Layer 2 of a small transformer language model trained on English Wikipedia (13 layers, counted from 0, width 128). Numbers have three digits each and are written without spaces.
A neuron adds its activation times its output weights to the MLP's output. To switch it off is to set its activation to zero at one token and run the rest of the model.
A neuron's activation on a vector x is GELU(weights . x + bias), where the dot is the dot product.

Input weights of the MLP neurons that the questions are about. A number n stands for (n - 500) times 0.0015.
n0 (bias -0.078): 589530252566565388537651234403552811570624430911348610593667313509736352710639564414675415564394363484617347628517466504293641630380621741648395500354534586421475628318531382466517314541638594411362360359393573581594492177617448649274594655752800613188460613262370483472521386445430445279540437752504426450434635579656210521571547523626178778535406468350614334449436400480388588557496
n56 (bias -0.064): 461730440477456540361445492113474458754457519620312493407623687545385713692442558517669511551609308280719516629556527669551548537390500646395571515630387396366435634706422444500539645278362372671634142282239621686410657339544536523376417515552446452601281477409726270417387581461470625372452385504532520354508380401406489621399593351653599535415344478630465541683453846504595560654620
n58 (bias -0.050): 611593394410500477403741340473289724496493525575390201544704367644693759399469559433251475530566425286317228474496753575526349464565718484444578420429414599734544519496425521610507436626439525419321422585414650404463594453599383598413417478538544313561635259493480394589493458267525571382518263526606660639565426428507437468386463524656560434670381507470374802541578731468391588589746
n131 (bias -0.071): 415581347479399513500444730701484532450577728282408771504387396302588424474948179527566422435562388202614590324728263776517403545525793567266529496398397313412399762517536467551211626384443595211622316301679608402328596649524335583386686769334555659602500508608527273425380504619633569434476374779618566477650415558500407338655570403520591479580629576353577480383666622536550314233492
n209 (bias -0.086): 546370534587476425628537572587705425435315539649458497616487500539658582604370567369225401665607349333543580533466434323480408648481382515480389519436644493536589528452542346688666700261468423580405500500605427417587332504443592471309463549418516598500524529522440608244470376633400356230450569724585643593497523585680437429485326451350625553476376544500616576467690543689487645365436
n220 (bias -0.062): 523366790206371620348516542545574678688290592504595409555686456492486526433604350567496308365414603185512733449448488523480354404492531538500553441229599513519492684496650307508539549599421511727260539329291604594433452400560292473198583481464616466777557481507649187212449284606450532644515322636512310382727422569694429446504425504628492812455622666651610489474622426589523647410485
n234 (bias -0.087): 342373515500289423483588585492517516373489521373610500496301510618374517482381261442675579566444504493436518587470750552359596705549659598471586517645359759329230436599489469586795620542562528306724623620490579517442476580393357676581438628585557562448710518804504486406482320798321319409435440436566530337310575419427346595440315701400588597481485405478579476539410486418567358260486
n258 (bias -0.060): 551544620369421388560333790393618465493625557566320451580317472627477256718430566453594374776504769324478504427474460341591438494454683471380654538633298758590565443552399567298715514521721377282421317546347365469360490632410452582463445594800525448549477572442589378388383447391507493489483471663433436320575562504408444717534644753577474565508258647448456629428405662410436394466620
n284 (bias -0.034): 627450381519587516717500420354390830353523504661337288500660427508337518453664325397632633223617290569489162418560508534446309541606580649353589489589523554385347633697611493534731363590437571392584484452327518437762431488504417375357441343504473670504613553442663302453589287346624376579544325485611512558348662458676448669615387338489426373629512348257697874492616420430534608427470
n301 (bias -0.054): 457343480462633248462484561500511610511516428571493466551624648550581729361616331504468440480333358559473492610516348326610560308573554373312466715470362571399365781600338655527508478523609349269589492423452591624255522550634520293548571581335473526467496569537421423460276663617234461436326639574792307437338699542515742324628303829564552660569725548500343444157677597708730496480477
n342 (bias -0.084): 465549414487432649602271660366542352397308732557468534289748321127417613326678513415610352589679687571522082584654553530699651403746392492350500608407531576679661656432627474526465483196487769341653659427521587711513508491403176634224670448382539567637256548666477369414615794562290504620709478364328532581445425746658538823360391472441455430357393483312650627495398513534310647270236
n353 (bias -0.027): 583423524626671483564643304444608392487473620326617551437457497623470746429500520411655331439285429431450268446332480536600437599356523596517561481478550446454312465394624420702497608623542294533437343594447500701638569401459520448336578378565526439465618467594609714574510552563526433642330556523418884382755510425497557438584411457570581450378453337490500708237533398506618493375365
n358 (bias -0.053): 416672484512734504485402508521375427570621609513267442353346447618579432347225420236661489601496484334453432633492369682452382654438582612428596579301368654543725284378432496433436378496546454424500532359481648500298481742492675578459403334697488466517450748507390347437676271524368339392432634508765471496719576676423686554560295701565670615442661586585568634531384342754915421454169
n373 (bias -0.045): 488461432276685468644528327393325441385563553655651345457542762446433567670766496421237489437239512444674405732629531333453422452270546527523620467417559496399585651472716712690469582492492466375206421431284536500453551400478536565323373581500438436342663527676550438362625663430416701564478770395672480622124878389360463428416525332590599438480547625353645575247700550440542553451440
n454 (bias -0.049): 503339636550626497470441500625616636447541566540579523483601397482472490555424480518408350442461606420524466469577368536571458449533513467439643468513408642433409610497279592271500627692562549408527602447389547422222258569429438616510817339364393562429479416427662591446473730704702432431394363635688510135430483447569409291380422634529555700553558538776622588359589318481403451688424
n480 (bias -0.069): 602474255363627531409574534491707657671461616632446364500538411194531669660781431249257496504456440573521595960675581612252366410583412560385758298729788564420492616330586603517530402541266446376525491522448268500448456382557674200474656660698563284496527567472757517393312371564542521595355664432430447592474751400682427592452637656414192496331564676630654504280436407293655252366335

Output weights of the MLP neurons that the questions are about. A number n stands for (n - 500) times 0.00044.
n0: 617460581461467660644516421581588433608577237749664395701440508496665528570361343529638496630325319650703433416249504640262360612463363440550572504548525500411678782456606399433539500542564525434500548395298535370603579409674539657369533567629511473358488287296220519777339374614418475311756570660581496540608563704283209536507514262646344512415493410530572319540250451560412701400477
n56: 337483715785584579409572341272417572609555794376274541373471600571260709386712526572385479478403385478602526397372597504436576277281326504513648343647559441805622620428491356201575526574611342525527312348542653525540643308718269769381388427312525479621458457555500422504500512594466677579591416451600566680601552619082114444543627516451534491633457351582535312700533411438649492737725
n58: 618727441367577432409455603392314535399435622632458242435630829593531400427591281304389600398540438399410228622612484461713516500426386398203399571626387508469564655669458537496596455405449618569511730606589932293431594442500575578672415310206711641640597707318372539900470464267561409722488484338304468739548407386520526665477385697438472404566527530417556621385524479318396536362600
n131: 513490517486555487547730573961406664509343743179583610585403431520592505182661366455620160575681408227472670343641448556359662297299486168476566416563731533423455650455635313436245639514597670238452091476814438388329528394500432616355763529500448391382519580540448486235557575543707589436402385420961519432866377531537442189758727277592657520664464553430690363392658394378777505425538
n209: 693370649504504401507515616573582448485365854592451616400568602661556402464290322476326467687602363432631589603355336319374591476518254631449571334303585500305544432666557460665424437335528460613440467375635518536164447496586543219655427463534464464478376510442340585327634536422430497557816570569305607731391514558532507668630487568539511545420548612468473544635486446346442539416840
n220: 484538613644233442374475487587434544504380444469290468492456474496440560616445349461735422378425386863600424410339603435349408423380400303422435886433577483654624549476817412436545735480706223438311574354654400353449669386553416298188271665491754334398421519617436613369691500496487547693547388649537224360732436434512613487519584577480450585516547904618619500500597596538480374404837
n234: 455300551576622496437649357344504638496516375420455620413484677425639364412381329401536437659672585571624492745614540687485676663373685709754496559492392652332227602356797609308707399276659369207725563492468230547405635614445416545483686676355338664686472560612224473534401461366492552442183668306445500476608488350374466578489482410658380471557395467621426563470406631661638461326381
n258: 432517609415540520517320683431492443785462504612623356524620359433788416509478438553315470709538509327747457568394334504696667251410461525285775635440401662557464521641442470525547784437488453496326576419445607621532389366558241388337423369367525560361611452484682289442582534604539484504395350657475020196543541224354428922611559562512436833480376623238555548856425550590601438571555
n284: 594445572517605200565315343555418345463604348421650544531451800552371552338406483567264764483512183674339432410462438399564592218564567694236473457638581446448656746496714559408599479475488572446527705375521739336504564475675574715550345734682562429327554492719532407386404250441698737621534396263455606734467328641533321598570443480440508479361153554244801500571480522477611589358504
n301: 392313430519472554455234422609741570573397380480690714428675551468596658378433317431585337428316411572708457514716458411419300447482350370496397315467471576507407496547612365585477659632493325331490821654577558669583285605575494155700642312512640244485435457665466489512458628519608607480532596520678253582397570310560414664386447675526442275719489585305621457518556601493692384461621
n342: 550542422346392718755228525667650414557410691457369405535516462230472416520550538364533395517480757521480554588519565528570533481649393338577368477531549496625550709264410319614415521079413586357641491320655533476632472558285390922228636467288419561661443675466741345560470749537256649559622467543443648467467496711540420646336496508516500281461400458364697622546337595638158496349561
n353: 527337629663590440399669427338560412699500619181559414403587669437393551496555578554536362671536345596748725343625571528623596606373783503521497536352507347446650538551332382558440593318292659632455715389464493542513503410681488522554510351478440560679621262617512472455297563363388533699445511346194368587404439447692300475570513469548525504548383322563480583385521425516451604411567
n358: 559628640264443356614517287595390392783417461460405246492626577443109556417393530647335252570304521470161394343577679545855425465424857617248685519445582308432492500528535504420583521471565630450678756291396504545571658568406493635477440590695418429409542682574578382482577484411483551647552362288405704577679624441504664560590351533556638298149527574578744337516350584561681435435421
n373: 583436443645834426565672232555347404525595296355500500469569659295500676492385236706411455387446825609839453645704409565512709543376504532583396361275477292432442623302605429488438471206306340387485723446467336545524718496581753487418417411310245458237616550609596597456588537445546597634564742306500541445438764187222395547695504524644646363568527539581446434654532562527521463446607
n454: 598415500531507264328368592641354378741372252427557460679527507322583614583461597431486575453507454644708641393535324298404500526600385466271401452539432510576393480408565316626538524483547371365500697569327667408556487391537547405504520557504626524538338658769387423540262636556514600403571528405606493461631258623687490535400247699447580553559490545534593490441625361487636598398579
n480: 365248329677307514635699324861514373431756274510383662416418693319519556653611459074270436593692585772562214825573584582538703395557619629432450422379468510707454282458283530481627306548428500465334566589806261898556662645645583635694453288674729436334677266597743466319355374395335302607556663302524384430441708708713366450482459668306727074415435202621409675397452490369466558368779

Each question names a token from some text and the token that comes next. It shows the vector x that enters the MLP there. A number n stands for (n - 500) times 0.008.

Then comes g, the gradient of the next token's log-probability with respect to the MLP's output, scaled to length 1. A neuron's effect is roughly proportional to its activation times (output weights . g). A number n stands for (n - 500) times 0.00065.

" epis", then "od"
x: 328454374521629414486576348434471369634439428472278535407668557762651350701295676291425564405411617764694676023365551506493415542527374382425438543488419533554583546701648410444638547480420621311477589638685524563562430726555385489352508543297520412341354625530501434427457455399529599709553467435554449352679442592491371413622577590537389662701567656583431459570431631329405419432537
g: 626487527562475261393518674576586350416413572459516593332553364460390483362431397530318433696398586583535647533520565567175621476323694617710624360582581298565411553808454569478574628642750382509458554309433717528598505311490432390485581668699504355542432603262375110360191563353684471561335534354475418658203578353684524410406448572632321700500411415338688771603320494825609524622678
Switching off which neuron hurts the next token most? n258

"2", then ":"
x: 330446353655591439519514215410365304508438459545369492440720479669738457623330616427480546323423591713774740133394487425424422642493383265541616534709569669419712486722700328412671496472381622441436634573749469617370601699510417522452526507327587484433312516455527523451347472547372506656554650355405552522610314371508581272614461392430422568638487565631540472527575541427507490336544
g: 614730694709586566465378621539600502498574470524584369330573533488425445443589501670655575353458441341451500640641563588475324683406448700403770387578642375346566291448522496601408468694466278623263508494435388450467357420327511480655276526437647347750147581571243577359553456349628372413971550491354364391595641444517226411571726514547674605347511525500545599616422280792574147599335
Switching off which neuron hurts the next token most? n209

" l", then "ived"
x: 296307458558651505485639255319410353540498516498281576402694528605561462631308675318377482318491693713784755183369483629473460617518414416446511510592481600272688534762632442379585584428452658454554660598711545655555604587485449502412489511331518368376346589409577474537422527486404635593514639345372499519550405534461432288652457424480339613717427573536365435590419447285537520494578
g: 622418491380291277603477647479528415411166590172325568396510513349259679433618426695631539481521535305590397555690740535390668588457373618441499247608520351572717557674573585453535733605506477732385398769555536542381496320347380374320775607449630371820300637324442339402457555332459323504404770496683586279409663436527456608626534667648667293447638391489467573692342503599568356488433
Switching off which neuron hurts the next token most? n56

"unn", then "ell"
x: 321513318474608484511627155505465246606526459399463421419745548639576439542405632280478540389472778747754782168314439527498441538510386430531491477553506647416601528699582489389599340374379668395501631632693372553528583646484373597485547557429433357423304596443474417501380392404494577599404565446470605617540458433475445402656597446402281703623589692638451494483440776313555446407550
g: 679369616376292375669397425536414491596599598521394541553678430722681632230392521322301268243668670817635451529485567622404514697202422638412257478560682425576300408383377448306671613314412632641406421707512642539413347411563645580578489541601345487465628545566322340518540360442405374479471548612645372435438620336508352505317626861611491329271495713685676648566619319395355653540699
Switching off which neuron hurts the next token most? n480

"ut", then "ing."
x: 352357345620575408513613164472302186523543486461447506368740376593666393602452681357386536507416705701757693182397494619448427556402360337590519549648472579389585648739635519300510470449390675397466726628685437512484607635426394591466520523429479456424379556465519465601448504585373507620376542375328593550689445357585591229643536528461387640689552542488445437501483587414543416447564
g: 545494431426287498688452306489567533818576427358630245521426611617348610254454434515634494487709468473439502296561480511497600617368639468455501399608443584469322674690584506762512439329530558223810349292728270517258455562536432437376679752236363527565321546607279501461748264579563433440738476487507589368485707534324431538550640405467383795109601497373554568480446627474610714540704
Which neuron, switched off, raises the next token's probability most? n131

" years", then " was"
x: 285482330575558400410522273542362313547442439484320450496682491564623443579407622322333472312421580617696730107400579581448457614475454408528489558545466627532649706813736418431441553548405645284469627556764484524578631642456368478452487510434625415334315642585481445468534489453336584718531565365560547423670548359487454312666556584524348596630528579572399449423562539407576411398491
g: 517339270449441824187345541546779479577476613600280759330610400628377412498723828376572465390598484569707455407462652537478662420572260298343812659727596584518597474343501347694639487633541470431362373442230485256416519628526564540589256468344541601494455318434507581535395531737503614413244457578528479303672219477601496559663546500261515484687531555706476315432697555391367488453523
Switching off which neuron hurts the next token most? n131

"ra", then " V"
x: 336381339503587413556612305326481386469476513396444485389776529696664521656409647409447610433467701818837751205312475591576436580468328345590499521557513574344509444727664393367578384446359643446524615539734520588624694648565407552463522349397539396396400601541548397478434488494422552708347641259387588456644381420444428290639525403438428601624496561568449536506443486345468528331490
g: 508615606649361470368472467548344453280472585443478614522411422362458485349273623470605519569327410639462529868536518545555630572495515411752575490664557347717531275583328425504605591439509639476382648479420613553303295259588225429419520644428669692480488386398268447384256757428787205411669678622599539363531493602394308508322492636701589597362581271645609784661394117580462686646480
Switching off which neuron hurts the next token most? n353

" was", then " born"
x: 385381275584661394512586181461429266564393427568305568380712451577684475579397701294413490273429678692778694172467427605454451489516378421518466601626413497275597557710647444408501646505418701344502651579744509583414588652453469463470514374432588436478373619505535398491464574563471542594532580409520488446606568417492442299714412532387412605760584620570399424592514582314575371419545
g: 297507674467713628496239478461306676759562426639488416594526444494728615608457628371565388598628607430398589312200316557879474575560324377425448528433476778498495519280698397486590422576361488405583540362284241561473497693361485483773629470603333562596501585628747569664629524577329592604568442517731479315348597491593291550772361296264450335593584345566377313363576627307479472223521
Switching off which neuron hurts the next token most? n301

" w", then "ord"
x: 373454338438614420624619116407339264548516529455351475417687575651588452593277720311344480301453739818756710181445468544428420577432355468410491492589569537348541502699676467391589499450391647393479598590709511644482512637465477532491595531384473481433325650515505451494482588463385583647508667543527504513550485425450456289707452379421466640791478540549405493616466487286397485494620
g: 657525529583567591508763511492595462426476337513379576676685500301603552393485382590588388509262175676538528631682626746471500700444370254657453299341449232446837366561510479563698647617634535476507592631469648448573677344528431379330615411290668387717493578349643218652458308408533580252362635400382450471449516491647386346432425579710620491262241431502432825582443441497233368667624
Switching off which neuron hurts the next token most? n373

" Ass", then "oci"
x: 379441431415577395572593221375346248624453411531353654315650413738653363603470614397409558364470698654810664221332507464498478571505415342574422417588548451496732528717688508469579678509227610367577716505628481608547576659491352575347370508440602427449470672531516429453527486505450590601453584349415512602586394262511495308694449477534419604764431541668456506404553511297498349460503
g: 490488479466498579416417342342379526680604640803471400551290351644774498582649637342460513614706477387451518534372397543503407607285582490364474704675585637287471817372498456383486372568387618440642526383358322340332417773399453382873476447465280515674546548678498736433459558827168534616699273593515534529352676644633366437635476339428548484530576540666372222253622507522492259377462
Which neuron, switched off, raises the next token's probability most? n373

"it", then " pl"
x: 373436372504558308477553250463315253502514499448337455442831549596709385644393708317462514455491689759781599133364441580420468444506296298526593536580490609456593569697634527287538462561429615447461744612716469449472650681572461623386511503380473424372460635521495425568500485536369600606418563333393544426629341383545435327601591595438388647718503577566394444496531603399425378500593
g: 369368289524460704340329501357407682626462485679441620515441578794581616439567644398417654675513578423573454434241423430522471492561327394407546538421400529312174802264634292414462524542433583265452624260389231354513455621481389507651386527748269535667750513724565534560701594613346732729686647516457502435682566443794542313737302575334577311523622609478390354570623474381336572424466
Switching off which neuron hurts the next token most? n454

"s", then " (P"
x: 354367315484609427544597149362287250545516415518342437384713567609690450570324650395370529300418705761835671233410386570444517513443399276564573464521518657438587554708698361372517487483381614373508731564755453617480661690551489471388528543386518465306447569501568490481432551581395641643536659315424536496591473318491514366643559478538412532783560568558476489511598468349460428421449
g: 602585472661324493522360440386470760506313297521794558773499693430463356461558376407676472582809279263547556489415519291470326736476771536521387461424688771527703336766279580568490510473381466458388378458395284562377387474543705586462296640570610379506347448559392486424395658631543440477391147387333388621466400549747632558354628473581740559620220481727525647558266561363506479626585
Which neuron, switched off, raises the next token's probability most? n373

"itional", then " ro"
x: 364460284515602379477624335330322309541491449468293498322762414680709351587392736330378568310521720730680677192385553546504476495604384355548567390749581507368529585724702502540697512506308680381466640591686541481447614710512419552394490585425501405416439636423473421399507373596422513716520440385340532584645430358487436372615455447444429541643478543566400509568541434414499530453575
g: 711804581547595471605630327443530515486733523363534744604270393516326312602691581611722479593310505511448353475401747444470583297562556512274470374443472174784477448607516559580423357416568466482648602445572342319488655417206524495580745684462484451454558335454469584286456216475430585551587562485321653456594405777703500679307557466741422539426063496656515429312303510422609575355697
Switching off which neuron hurts the next token most? n284

"angu", then "ages"
x: 313375302406695424507552192432325333598469424468355345466783532598701340663384685381496568249502665643623744182380539661466453393585377457462497499523533675513600585740616367441618462539381643363449559583723537524482491692500418523418472546384510287427386601450411462602412484451370546631452537386473517606750258521510383450612612585516439648745490503526475533511527637435476471399524
g: 202577565478689643434447525494482572511535685569579214369143885516702575521488462326625690270593403656776430390540305437699579549447421599247536402433556768482487351268340359529439424497228618549522381371493412399586839658418689466640421552598508354370436476528306779428360457663529697661565415500503441381508577266402495790568563467300426559448628513516361497615683619380614473291531
Switching off which neuron hurts the next token most? n58

"man", then " k"
x: 355314306598595355490597195438256325673492403486310582381796429575676474539251694311506556369505658718729721211359470575469416569428396393565620441583601537430618527724645316416614520598348656461525586527698600638486683734418402643456446408471465432498425600498524454501478519473431410713363603307436524499565401362494377337572502544528464539673537551567458544499513613336590435418472
g: 450462705548635597521369310398454606595578530425697453325351647603382465371406566379774360249314549432442587610500592383807556275479567456298444695421437543427598557688557429623707485467646713601583697389604373658513705628412314403881407320539380320518569730551618623433529461452449820615489517344601426453678241410521407462542281465561525274614428692293373286156481501339682329458586
Switching off which neuron hurts the next token most? n358

" 2008", then "–0"
x: 397459415589506460498547296479354346583414502562271563414631456658652429499344681399504522323507637777729639066418540417407373548510407364495558641660574589443697493757688442475610573507262578413434647444766404599466533751504374527347393587355598354454379585529446465420467387503449497724537544450355495477684399363490412318757539448483433707690569625550494523492504456431556431354532
g: 333633677491711660563378279397698591516603705724538601614209551522537610497525378525644566280729462503313484485263622618504470532431619325346487569564445696540549652358397510637456484616103643422679577325278140443567543523270362627864571491562206494464619367501413667414494443637475735619583539659673291483469400599554512412673503292348523443479555565484375229270494464454387561335639
Which neuron, switched off, raises the next token's probability most? n220

" name", then " with"
x: 314431291620657455321592375401352251526454493488302571416663459664733571610408733356404597372491617627737650198379519542505450471452273510549569541486564559484744529745587290398597560566388726322506563493691559616482536616475331484396567523462539395420297600537441489472522423354406643701457484365417536485714546315506407332650557494566449611666697491543347432531408463443564538456503
g: 322580563612571331589467543313597406679696345457692610657535749544407251518764612417318674465627429430261541281245535532610504609488493541388577711514522676371422734586722404635407245468577462607494520349451447452496370727524792281709574444583414361371248626583564839426578491548462772751377535381274644496601459376579379415604306604318415356437624470264398615351404545311402357441574
Switching off which neuron hurts the next token most? n358

"s", then " |"
x: 348378315469599419554607160354288250551505402519343446387706581604685462584326652410376534300409714744857674239408389572438512503442400279564567468537525669437566552713721344368519497494377605386501725565753436601483672691562472496389521540379511465308450565479574478469440540578404639655531646330444532503584476313499496366632562480534415519787587562546478484511587469335465434424452
g: 393550549497408385380611369598440421519476279501255599527614627492457525629260648302363656532608465522547446494434329555614482653673430485491336560553385491377484339610551615663679450379409284341641435496604393598456265355556842573782385440357678668079445430640429865372516337577426470602578388307433513656569366303741389397654408539395411607545804638812390439516814528499660629425342
Switching off which neuron hurts the next token most? n373